Layer 6 of a small transformer language model trained on English Wikipedia (11 layers, counted from 0, width 64).
A neuron's activation on a vector x is GELU(weights . x), where the dot is the dot product.

Input weights of the MLP neurons that the questions are about. A number n stands for (n - 128) times 0.0077.
n5: 166, 106, 153, 147, 121, 104, 154, 168, 133, 180, 137, 119, 153, 150, 161, 134, 103, 131, 215, 68, 126, 152, 137, 171, 113, 85, 139, 232, 79, 105, 162, 127, 105, 40, 197, 122, 64, 75, 94, 202, 75, 91, 152, 81, 112, 110, 117, 207, 118, 79, 134, 204, 129, 165, 150, 177, 160, 191, 77, 123, 103, 148, 178, 109
n11: 134, 137, 152, 118, 91, 110, 89, 140, 200, 108, 96, 150, 72, 166, 134, 166, 101, 136, 157, 117, 140, 142, 146, 159, 124, 150, 121, 163, 94, 115, 116, 133, 50, 128, 177, 158, 114, 124, 111, 173, 102, 186, 156, 215, 163, 103, 108, 132, 106, 153, 145, 104, 144, 146, 135, 155, 159, 142, 159, 150, 190, 144, 206, 113
n27: 130, 122, 151, 80, 78, 68, 96, 148, 170, 90, 70, 170, 105, 149, 164, 126, 185, 126, 109, 122, 214, 132, 79, 128, 72, 88, 119, 208, 59, 102, 136, 186, 72, 79, 113, 174, 188, 66, 64, 127, 56, 154, 134, 110, 148, 92, 92, 190, 88, 178, 122, 188, 64, 185, 137, 103, 153, 101, 91, 84, 176, 137, 94, 87
n40: 142, 143, 124, 142, 151, 134, 163, 134, 133, 134, 145, 119, 119, 133, 106, 133, 148, 142, 151, 121, 138, 174, 134, 133, 114, 99, 130, 115, 112, 91, 141, 126, 128, 108, 100, 145, 123, 137, 164, 128, 118, 135, 124, 146, 101, 137, 109, 148, 118, 159, 185, 114, 111, 111, 157, 128, 138, 110, 136, 110, 139, 146, 95, 116
n42: 169, 94, 126, 102, 119, 107, 150, 122, 103, 115, 218, 161, 94, 85, 65, 162, 104, 136, 208, 79, 128, 173, 70, 101, 146, 142, 122, 136, 101, 99, 182, 151, 100, 177, 166, 134, 161, 168, 77, 155, 116, 163, 152, 99, 131, 54, 83, 116, 182, 165, 194, 139, 145, 94, 144, 130, 166, 104, 154, 191, 102, 82, 172, 133
n49: 216, 202, 154, 188, 80, 135, 146, 122, 157, 85, 116, 110, 95, 139, 93, 163, 92, 223, 151, 140, 160, 82, 211, 105, 76, 100, 184, 82, 126, 167, 148, 143, 86, 119, 76, 140, 110, 100, 92, 156, 85, 210, 133, 62, 176, 103, 128, 203, 124, 152, 83, 133, 134, 77, 187, 105, 179, 175, 152, 171, 156, 65, 153, 54
n69: 124, 125, 133, 107, 105, 106, 148, 126, 120, 122, 131, 145, 104, 152, 124, 125, 131, 123, 123, 117, 121, 153, 140, 121, 112, 172, 118, 142, 113, 133, 137, 142, 126, 129, 107, 157, 138, 122, 144, 125, 162, 126, 144, 137, 110, 136, 131, 133, 128, 124, 154, 124, 138, 118, 143, 131, 139, 143, 112, 139, 107, 130, 106, 116
n73: 151, 111, 159, 96, 127, 126, 79, 130, 143, 134, 131, 90, 158, 152, 102, 176, 100, 154, 107, 130, 182, 125, 116, 108, 121, 90, 150, 166, 130, 121, 152, 106, 149, 161, 64, 134, 118, 90, 104, 77, 114, 118, 170, 169, 130, 117, 159, 178, 101, 119, 127, 120, 135, 125, 155, 149, 160, 77, 90, 147, 115, 106, 170, 152
n75: 123, 139, 123, 122, 109, 156, 78, 124, 124, 119, 111, 90, 119, 121, 144, 133, 175, 124, 123, 166, 151, 130, 110, 122, 82, 116, 134, 160, 83, 112, 132, 89, 95, 138, 144, 151, 163, 114, 99, 155, 106, 131, 102, 110, 139, 133, 107, 115, 126, 166, 151, 134, 143, 184, 150, 154, 100, 124, 120, 145, 116, 137, 134, 96
n88: 81, 111, 117, 167, 127, 115, 115, 177, 78, 116, 45, 43, 131, 88, 119, 149, 100, 122, 175, 109, 109, 181, 132, 120, 94, 247, 165, 136, 93, 159, 99, 158, 29, 147, 144, 176, 58, 100, 117, 187, 128, 113, 116, 102, 39, 141, 50, 80, 97, 159, 150, 129, 155, 201, 142, 155, 176, 149, 94, 104, 149, 65, 178, 150
n105: 140, 176, 117, 78, 91, 121, 159, 120, 73, 212, 165, 102, 128, 77, 139, 162, 123, 105, 133, 148, 194, 108, 247, 80, 168, 105, 111, 43, 105, 148, 144, 60, 134, 79, 123, 131, 136, 120, 95, 157, 115, 122, 97, 177, 110, 194, 75, 100, 114, 149, 193, 139, 91, 123, 185, 138, 198, 149, 77, 121, 70, 67, 118, 74
n115: 142, 81, 198, 90, 111, 95, 90, 174, 115, 90, 102, 176, 134, 148, 66, 83, 178, 130, 113, 179, 212, 132, 142, 107, 55, 141, 138, 149, 40, 150, 98, 134, 72, 71, 132, 239, 129, 137, 115, 111, 30, 99, 171, 110, 151, 133, 19, 175, 167, 144, 128, 154, 149, 127, 140, 139, 119, 151, 86, 141, 103, 66, 169, 68
n123: 97, 178, 161, 108, 106, 100, 134, 116, 150, 200, 121, 144, 84, 113, 73, 70, 165, 148, 127, 112, 165, 116, 98, 158, 147, 141, 135, 183, 118, 146, 138, 145, 110, 45, 126, 160, 123, 76, 63, 173, 124, 62, 131, 88, 82, 58, 26, 183, 106, 170, 188, 131, 190, 139, 126, 148, 157, 133, 103, 136, 104, 161, 142, 89
n130: 73, 111, 145, 179, 89, 105, 109, 140, 90, 131, 129, 120, 143, 80, 124, 101, 35, 134, 138, 118, 106, 165, 136, 136, 88, 112, 130, 126, 102, 128, 142, 135, 158, 136, 171, 164, 123, 101, 85, 140, 165, 118, 99, 106, 171, 130, 96, 101, 129, 132, 125, 122, 135, 150, 136, 72, 134, 159, 148, 137, 146, 151, 128, 121
n152: 138, 123, 135, 114, 94, 125, 101, 201, 140, 95, 47, 142, 135, 65, 174, 154, 154, 149, 148, 198, 201, 135, 136, 135, 93, 116, 139, 85, 115, 88, 100, 146, 128, 37, 44, 135, 201, 138, 127, 137, 106, 56, 148, 105, 137, 104, 107, 153, 120, 127, 131, 140, 194, 119, 198, 136, 165, 139, 147, 132, 130, 102, 109, 138
n164: 144, 101, 150, 118, 107, 119, 111, 135, 146, 140, 129, 163, 91, 117, 127, 126, 133, 186, 158, 107, 161, 128, 154, 97, 118, 166, 144, 122, 120, 103, 112, 111, 163, 134, 95, 123, 108, 145, 161, 133, 124, 132, 141, 153, 148, 110, 117, 101, 95, 104, 127, 168, 134, 135, 74, 155, 100, 113, 97, 117, 160, 143, 86, 94
n178: 121, 149, 143, 121, 144, 102, 168, 158, 135, 188, 144, 121, 127, 129, 97, 140, 139, 124, 139, 108, 115, 150, 145, 118, 145, 95, 133, 119, 142, 115, 120, 110, 165, 128, 185, 125, 122, 126, 119, 89, 119, 131, 123, 155, 143, 127, 111, 164, 128, 111, 125, 135, 147, 129, 144, 126, 98, 180, 71, 138, 34, 114, 141, 154
n197: 146, 138, 103, 77, 110, 87, 124, 79, 237, 159, 153, 111, 112, 146, 99, 126, 167, 104, 148, 134, 131, 183, 109, 32, 56, 93, 127, 155, 127, 6, 158, 139, 186, 67, 158, 105, 114, 90, 150, 146, 152, 136, 137, 102, 167, 136, 71, 132, 106, 156, 123, 114, 123, 150, 199, 197, 133, 146, 125, 161, 132, 134, 249, 90
n198: 163, 115, 174, 117, 78, 96, 151, 185, 132, 149, 193, 122, 127, 113, 133, 122, 124, 96, 224, 136, 149, 47, 114, 170, 104, 186, 156, 120, 116, 136, 122, 98, 141, 182, 113, 94, 95, 89, 87, 131, 74, 132, 151, 144, 142, 146, 109, 147, 128, 171, 168, 151, 109, 153, 145, 98, 62, 85, 147, 196, 73, 79, 151, 53
n222: 143, 138, 108, 86, 86, 118, 119, 193, 168, 170, 88, 160, 116, 104, 117, 66, 134, 155, 144, 104, 188, 159, 167, 192, 131, 123, 138, 143, 150, 100, 140, 96, 87, 88, 128, 149, 149, 109, 111, 179, 98, 60, 131, 111, 110, 132, 82, 182, 101, 169, 155, 163, 120, 179, 135, 113, 132, 130, 81, 132, 49, 144, 134, 192
n231: 53, 163, 72, 129, 108, 191, 143, 67, 128, 114, 110, 150, 202, 160, 75, 182, 109, 214, 94, 95, 91, 84, 87, 148, 224, 109, 144, 85, 172, 142, 112, 136, 168, 187, 99, 74, 104, 105, 152, 62, 139, 79, 47, 165, 86, 148, 195, 144, 122, 110, 98, 125, 131, 154, 93, 41, 106, 98, 168, 91, 127, 215, 88, 138
n237: 135, 98, 101, 118, 87, 128, 116, 119, 138, 117, 110, 127, 171, 162, 148, 168, 179, 90, 115, 132, 120, 118, 101, 133, 100, 118, 118, 164, 148, 170, 126, 91, 85, 148, 117, 99, 122, 106, 154, 75, 128, 105, 146, 130, 60, 142, 125, 140, 157, 127, 106, 124, 133, 126, 138, 123, 156, 104, 138, 146, 43, 97, 177, 134
n239: 194, 70, 153, 124, 96, 114, 102, 115, 154, 131, 104, 156, 126, 157, 107, 156, 140, 156, 152, 109, 142, 140, 125, 132, 102, 132, 96, 131, 143, 107, 81, 76, 133, 134, 128, 136, 75, 94, 143, 73, 116, 119, 141, 142, 114, 109, 133, 100, 112, 108, 140, 119, 90, 106, 134, 143, 161, 98, 93, 123, 95, 130, 122, 119
n243: 110, 177, 154, 94, 66, 171, 170, 156, 51, 89, 105, 173, 141, 93, 27, 141, 126, 103, 94, 98, 117, 51, 229, 98, 62, 108, 160, 140, 81, 148, 182, 132, 91, 159, 185, 119, 144, 86, 198, 111, 126, 194, 160, 144, 208, 174, 143, 90, 173, 203, 125, 141, 173, 93, 188, 125, 175, 111, 127, 155, 191, 85, 145, 105

Each question shows a token from some text and the vector x that enters the MLP there. A number n stands for (n - 128) times 0.035.

")": 122, 155, 164, 146, 127, 139, 50, 96, 130, 98, 155, 142, 151, 172, 98, 99, 193, 155, 94, 135, 106, 85, 106, 141, 95, 127, 96, 137, 120, 89, 126, 141, 138, 136, 153, 119, 164, 157, 129, 163, 143, 110, 102, 149, 155, 163, 110, 161, 108, 88, 141, 100, 136, 181, 128, 115, 145, 160, 114, 124, 128, 134, 116, 136
Which neuron fires most, and how strongly? n75, at about 2.8

" and": 147, 145, 156, 163, 79, 142, 98, 103, 135, 103, 156, 137, 153, 214, 89, 103, 151, 164, 130, 134, 101, 104, 123, 149, 84, 125, 117, 132, 108, 100, 118, 164, 149, 134, 151, 93, 166, 119, 135, 166, 138, 121, 139, 153, 156, 169, 131, 150, 101, 66, 146, 126, 129, 155, 124, 129, 152, 131, 116, 124, 106, 156, 153, 153
Which neuron lights up most? n197

" from": 119, 132, 154, 133, 105, 125, 91, 108, 118, 99, 121, 130, 164, 208, 94, 102, 172, 184, 114, 123, 122, 100, 124, 168, 114, 140, 102, 140, 100, 112, 105, 163, 111, 116, 150, 118, 178, 159, 136, 163, 146, 112, 145, 166, 172, 139, 102, 160, 85, 88, 145, 107, 142, 174, 132, 119, 127, 121, 122, 115, 111, 120, 122, 145
Which neuron fires most, and how strongly? n115, at about 4.1

" which": 136, 148, 144, 132, 104, 110, 105, 104, 131, 108, 147, 131, 140, 196, 71, 109, 151, 180, 121, 126, 97, 121, 125, 154, 93, 129, 87, 121, 131, 90, 116, 146, 139, 111, 147, 102, 157, 131, 116, 161, 150, 86, 155, 134, 157, 163, 119, 171, 102, 72, 179, 116, 135, 180, 131, 148, 138, 156, 115, 107, 114, 145, 145, 149
Which neuron fires most, and how strongly? n197, at about 4.4

" ": 131, 116, 142, 156, 128, 122, 109, 149, 94, 114, 133, 101, 142, 170, 95, 134, 142, 154, 88, 167, 134, 112, 146, 122, 138, 131, 95, 155, 104, 88, 102, 148, 145, 158, 140, 102, 180, 165, 127, 168, 129, 100, 180, 178, 116, 144, 191, 132, 92, 52, 121, 106, 155, 155, 132, 132, 151, 135, 117, 107, 152, 109, 96, 149
The two highest activations, in order: n73, n152

"202": 109, 111, 151, 121, 106, 128, 157, 100, 108, 82, 172, 135, 127, 166, 92, 94, 157, 159, 131, 153, 96, 108, 113, 162, 133, 191, 112, 165, 134, 92, 103, 140, 138, 184, 145, 121, 182, 126, 107, 136, 158, 127, 177, 159, 128, 143, 130, 107, 102, 59, 150, 120, 130, 149, 118, 102, 160, 127, 124, 105, 109, 102, 115, 105
Which neuron lights up most? n69

" He": 135, 147, 135, 160, 102, 118, 111, 125, 132, 119, 147, 122, 139, 147, 106, 118, 167, 174, 115, 122, 112, 124, 126, 158, 110, 125, 108, 120, 92, 89, 129, 133, 141, 129, 169, 103, 137, 184, 93, 168, 155, 92, 159, 154, 148, 187, 126, 158, 109, 56, 149, 124, 134, 186, 81, 112, 137, 170, 156, 124, 120, 159, 127, 171
Which neuron fires most, and how strongly? n5, at about 2.9

"ages": 82, 136, 128, 122, 98, 130, 96, 125, 117, 90, 139, 159, 207, 205, 80, 91, 154, 159, 121, 116, 94, 83, 108, 144, 96, 135, 119, 154, 146, 144, 138, 125, 157, 162, 128, 115, 113, 145, 126, 129, 133, 106, 152, 144, 106, 148, 133, 139, 113, 35, 120, 142, 149, 156, 131, 89, 142, 117, 123, 116, 134, 107, 110, 140
Which three neurons fire most, strongest first? n231, n237, n73

":": 117, 110, 139, 151, 118, 167, 93, 115, 118, 72, 165, 119, 148, 164, 89, 87, 203, 149, 98, 127, 132, 118, 119, 170, 95, 132, 107, 137, 111, 115, 123, 146, 113, 174, 129, 84, 183, 161, 112, 154, 133, 112, 111, 146, 176, 169, 142, 142, 81, 79, 123, 127, 140, 150, 143, 119, 124, 143, 105, 114, 140, 126, 139, 147
Which three neurons fire most, strongest first? n75, n231, n27

"er": 95, 170, 152, 126, 133, 114, 156, 142, 116, 132, 119, 100, 168, 206, 120, 117, 185, 139, 120, 100, 101, 102, 90, 124, 118, 141, 92, 129, 105, 137, 166, 133, 147, 181, 140, 114, 200, 119, 123, 137, 114, 98, 151, 143, 97, 144, 118, 125, 134, 60, 118, 130, 149, 176, 123, 116, 134, 120, 137, 108, 104, 91, 152, 166
Which neuron fires most, and how strongly? n237, at about 3.6

" to": 99, 157, 156, 143, 105, 158, 102, 93, 109, 130, 128, 103, 148, 229, 103, 105, 153, 192, 124, 131, 114, 116, 140, 157, 82, 124, 75, 154, 118, 125, 110, 139, 130, 128, 153, 102, 182, 152, 142, 155, 148, 118, 135, 138, 139, 149, 125, 136, 91, 98, 143, 119, 139, 164, 120, 139, 125, 123, 119, 105, 103, 100, 133, 150
Which neuron fires most, and how strongly? n75, at about 1.9

"200": 101, 112, 160, 141, 134, 139, 162, 137, 101, 117, 163, 135, 136, 158, 89, 95, 136, 138, 136, 154, 97, 127, 141, 157, 139, 165, 110, 120, 114, 58, 89, 151, 155, 176, 135, 130, 198, 147, 100, 152, 162, 117, 132, 154, 152, 144, 136, 124, 90, 60, 141, 104, 143, 157, 149, 82, 164, 136, 140, 128, 102, 123, 118, 87
Which neuron lights up most? n130

" of": 125, 138, 135, 151, 106, 137, 64, 96, 123, 89, 134, 136, 184, 203, 86, 103, 158, 184, 113, 118, 118, 111, 140, 154, 95, 130, 85, 148, 108, 119, 106, 142, 123, 129, 141, 131, 195, 171, 135, 158, 145, 109, 115, 156, 167, 136, 136, 146, 101, 95, 124, 93, 149, 152, 141, 142, 134, 111, 123, 127, 96, 123, 114, 123
Which neuron lights up most? n115

",": 115, 143, 139, 121, 132, 124, 95, 99, 134, 79, 153, 131, 158, 159, 107, 114, 202, 143, 125, 124, 91, 114, 106, 166, 71, 116, 107, 131, 117, 95, 114, 197, 106, 171, 160, 100, 160, 141, 158, 150, 129, 134, 106, 124, 142, 146, 127, 164, 103, 69, 133, 115, 145, 181, 150, 134, 139, 130, 129, 124, 145, 173, 146, 118
Which neuron lights up most? n197

"7": 102, 116, 127, 128, 107, 148, 145, 119, 124, 101, 164, 94, 106, 159, 108, 133, 165, 182, 135, 138, 123, 113, 160, 116, 140, 131, 81, 106, 137, 131, 96, 150, 160, 140, 130, 86, 149, 182, 153, 154, 139, 120, 152, 168, 144, 136, 78, 121, 81, 62, 176, 100, 109, 157, 109, 122, 161, 132, 106, 93, 117, 120, 82, 123
Which neuron lights up most? n105

" that": 138, 148, 139, 140, 106, 102, 92, 116, 128, 103, 145, 143, 149, 209, 90, 100, 152, 173, 121, 135, 110, 114, 119, 139, 107, 132, 78, 155, 129, 81, 121, 139, 123, 124, 148, 108, 172, 143, 119, 169, 149, 107, 144, 132, 183, 163, 131, 162, 96, 68, 172, 102, 141, 162, 130, 159, 132, 132, 123, 117, 117, 141, 133, 145
Which neuron fires most, and how strongly? n197, at about 3.8

"In": 96, 111, 118, 148, 73, 142, 110, 91, 124, 89, 152, 136, 144, 168, 131, 115, 139, 179, 115, 113, 125, 117, 101, 165, 102, 108, 118, 117, 111, 111, 102, 139, 123, 125, 146, 124, 221, 165, 122, 195, 131, 101, 147, 121, 163, 156, 129, 143, 93, 89, 136, 113, 151, 157, 118, 100, 143, 126, 128, 151, 116, 106, 125, 160
Which neuron lights up most? n152

" be": 150, 134, 133, 145, 118, 110, 103, 127, 125, 97, 129, 147, 156, 186, 103, 84, 153, 192, 123, 145, 103, 85, 130, 166, 127, 116, 81, 117, 122, 124, 146, 150, 134, 107, 157, 125, 137, 144, 111, 170, 131, 107, 145, 160, 141, 152, 108, 177, 82, 80, 122, 117, 121, 195, 123, 105, 143, 165, 139, 118, 116, 121, 103, 163
Which neuron lights up most? n222

"–": 96, 127, 131, 138, 106, 149, 108, 133, 99, 112, 138, 104, 107, 153, 108, 101, 159, 190, 112, 147, 139, 130, 138, 149, 114, 135, 97, 143, 99, 109, 110, 178, 155, 115, 129, 83, 142, 169, 118, 185, 148, 143, 179, 128, 117, 161, 167, 118, 107, 62, 173, 88, 144, 119, 94, 135, 134, 150, 106, 84, 123, 168, 98, 108
The two highest activations, in order: n164, n69

"ot": 94, 140, 109, 111, 145, 124, 157, 143, 141, 146, 113, 133, 187, 217, 133, 132, 191, 134, 125, 120, 109, 81, 118, 144, 164, 122, 102, 106, 146, 131, 116, 182, 122, 176, 119, 81, 133, 128, 173, 134, 139, 155, 128, 137, 79, 153, 110, 119, 130, 77, 127, 137, 140, 161, 142, 124, 104, 123, 95, 100, 109, 146, 104, 140
The two highest activations, in order: n231, n237

"194": 124, 105, 150, 131, 143, 139, 157, 129, 114, 104, 176, 132, 146, 132, 100, 99, 152, 167, 150, 126, 98, 132, 131, 149, 116, 159, 121, 123, 118, 60, 116, 179, 153, 163, 129, 133, 179, 138, 108, 137, 165, 112, 141, 134, 126, 148, 85, 119, 128, 75, 177, 92, 96, 163, 161, 86, 146, 134, 173, 104, 105, 156, 80, 91
Which neuron lights up most? n42

"197": 116, 106, 149, 132, 156, 146, 164, 126, 107, 97, 173, 135, 118, 132, 97, 102, 136, 165, 160, 112, 97, 122, 117, 157, 127, 157, 117, 139, 116, 62, 109, 174, 156, 191, 135, 138, 190, 131, 107, 134, 173, 129, 111, 127, 130, 151, 94, 108, 113, 73, 164, 105, 117, 158, 149, 99, 164, 135, 137, 82, 120, 148, 105, 83
Which neuron fires most, and how strongly? n42, at about 3.4

" ens": 101, 128, 129, 117, 108, 118, 116, 130, 116, 87, 126, 156, 110, 190, 76, 105, 139, 204, 110, 109, 115, 95, 109, 128, 129, 167, 75, 133, 160, 129, 111, 127, 98, 153, 140, 140, 133, 120, 109, 171, 139, 121, 144, 170, 135, 143, 98, 164, 99, 64, 148, 115, 137, 149, 123, 156, 176, 124, 147, 118, 161, 118, 111, 141
Which neuron fires most, and how strongly? n11, at about 4.4

" the": 120, 124, 138, 148, 108, 113, 80, 114, 126, 105, 132, 133, 145, 217, 92, 102, 167, 169, 104, 138, 119, 104, 111, 157, 127, 129, 105, 150, 102, 96, 86, 149, 116, 138, 146, 136, 177, 152, 101, 162, 134, 95, 146, 162, 165, 144, 111, 167, 100, 85, 149, 114, 143, 188, 138, 124, 118, 142, 121, 120, 105, 127, 133, 139
Which three neurons fire most, strongest first? n115, n27, n11

" an": 132, 104, 143, 157, 113, 140, 118, 130, 110, 107, 131, 137, 133, 214, 98, 91, 173, 176, 112, 133, 119, 116, 129, 157, 157, 126, 108, 157, 99, 120, 86, 144, 123, 149, 146, 153, 166, 153, 116, 168, 131, 104, 162, 159, 162, 151, 127, 161, 112, 88, 153, 129, 158, 199, 140, 106, 125, 152, 122, 139, 121, 120, 112, 167
Which neuron fires most, and how strongly? n115, at about 4

" The": 121, 122, 137, 153, 114, 114, 76, 106, 126, 101, 134, 130, 143, 209, 104, 108, 163, 172, 103, 138, 116, 99, 110, 157, 120, 125, 112, 146, 107, 100, 84, 145, 113, 137, 152, 136, 182, 160, 99, 165, 133, 88, 145, 162, 175, 145, 114, 160, 100, 83, 150, 121, 143, 178, 132, 121, 118, 152, 108, 124, 108, 124, 133, 145
Which neuron fires most, and how strongly? n115, at about 4.5

" a": 133, 127, 147, 140, 102, 128, 88, 131, 121, 103, 125, 143, 133, 210, 97, 99, 170, 154, 106, 143, 122, 106, 129, 152, 129, 127, 102, 157, 102, 107, 84, 168, 116, 142, 148, 123, 176, 147, 105, 159, 129, 100, 146, 170, 164, 137, 116, 155, 97, 67, 147, 124, 153, 193, 133, 112, 110, 136, 112, 128, 104, 121, 119, 161
Which neuron lights up most? n115

" he": 144, 145, 137, 140, 119, 133, 109, 116, 120, 125, 148, 136, 127, 166, 103, 131, 140, 172, 142, 110, 119, 125, 158, 153, 112, 134, 100, 101, 107, 107, 134, 138, 131, 140, 164, 114, 127, 163, 98, 184, 146, 113, 156, 156, 144, 187, 123, 165, 107, 64, 177, 128, 128, 186, 73, 127, 154, 164, 142, 109, 108, 164, 111, 186
Which neuron lights up most? n5

" in": 126, 132, 132, 127, 76, 161, 119, 89, 129, 73, 146, 133, 132, 190, 102, 116, 149, 195, 133, 112, 124, 113, 132, 180, 64, 123, 87, 130, 94, 121, 77, 137, 116, 126, 148, 120, 180, 124, 137, 157, 147, 133, 142, 140, 164, 124, 138, 152, 104, 64, 135, 85, 133, 156, 120, 127, 147, 119, 139, 114, 121, 120, 123, 139
Which neuron lights up most? n11

"s": 128, 137, 130, 116, 71, 142, 126, 106, 89, 100, 149, 162, 163, 158, 94, 98, 149, 191, 147, 129, 116, 72, 138, 158, 113, 155, 102, 162, 115, 131, 85, 136, 138, 171, 141, 107, 161, 152, 110, 155, 128, 106, 165, 140, 138, 154, 118, 135, 97, 70, 126, 125, 129, 140, 157, 114, 171, 118, 155, 95, 162, 103, 133, 149
Which neuron lights up most? n243

"190": 96, 119, 157, 141, 119, 129, 137, 110, 119, 93, 155, 121, 162, 181, 87, 95, 166, 169, 124, 136, 106, 105, 117, 143, 131, 170, 118, 138, 107, 102, 65, 144, 138, 163, 134, 143, 180, 146, 94, 151, 146, 134, 150, 139, 128, 133, 98, 152, 97, 70, 159, 105, 142, 183, 149, 87, 158, 133, 120, 93, 96, 118, 123, 93
Which neuron lights up most? n115

"),": 130, 132, 165, 145, 107, 131, 72, 97, 128, 93, 142, 133, 150, 192, 114, 110, 192, 172, 103, 135, 112, 106, 112, 158, 100, 130, 102, 152, 113, 99, 95, 168, 123, 152, 151, 121, 174, 150, 119, 151, 128, 116, 133, 148, 156, 154, 95, 172, 98, 96, 148, 105, 137, 192, 126, 123, 135, 158, 97, 108, 128, 129, 117, 128
Which neuron fires most, and how strongly? n27, at about 5.5

" n": 121, 140, 124, 147, 110, 123, 147, 122, 112, 115, 126, 148, 121, 169, 111, 84, 141, 177, 108, 116, 120, 116, 148, 163, 128, 183, 73, 145, 94, 105, 125, 161, 135, 142, 138, 96, 142, 180, 114, 166, 125, 121, 134, 153, 113, 158, 127, 181, 113, 68, 146, 110, 155, 140, 167, 121, 175, 135, 178, 110, 138, 129, 142, 195
Which neuron lights up most? n11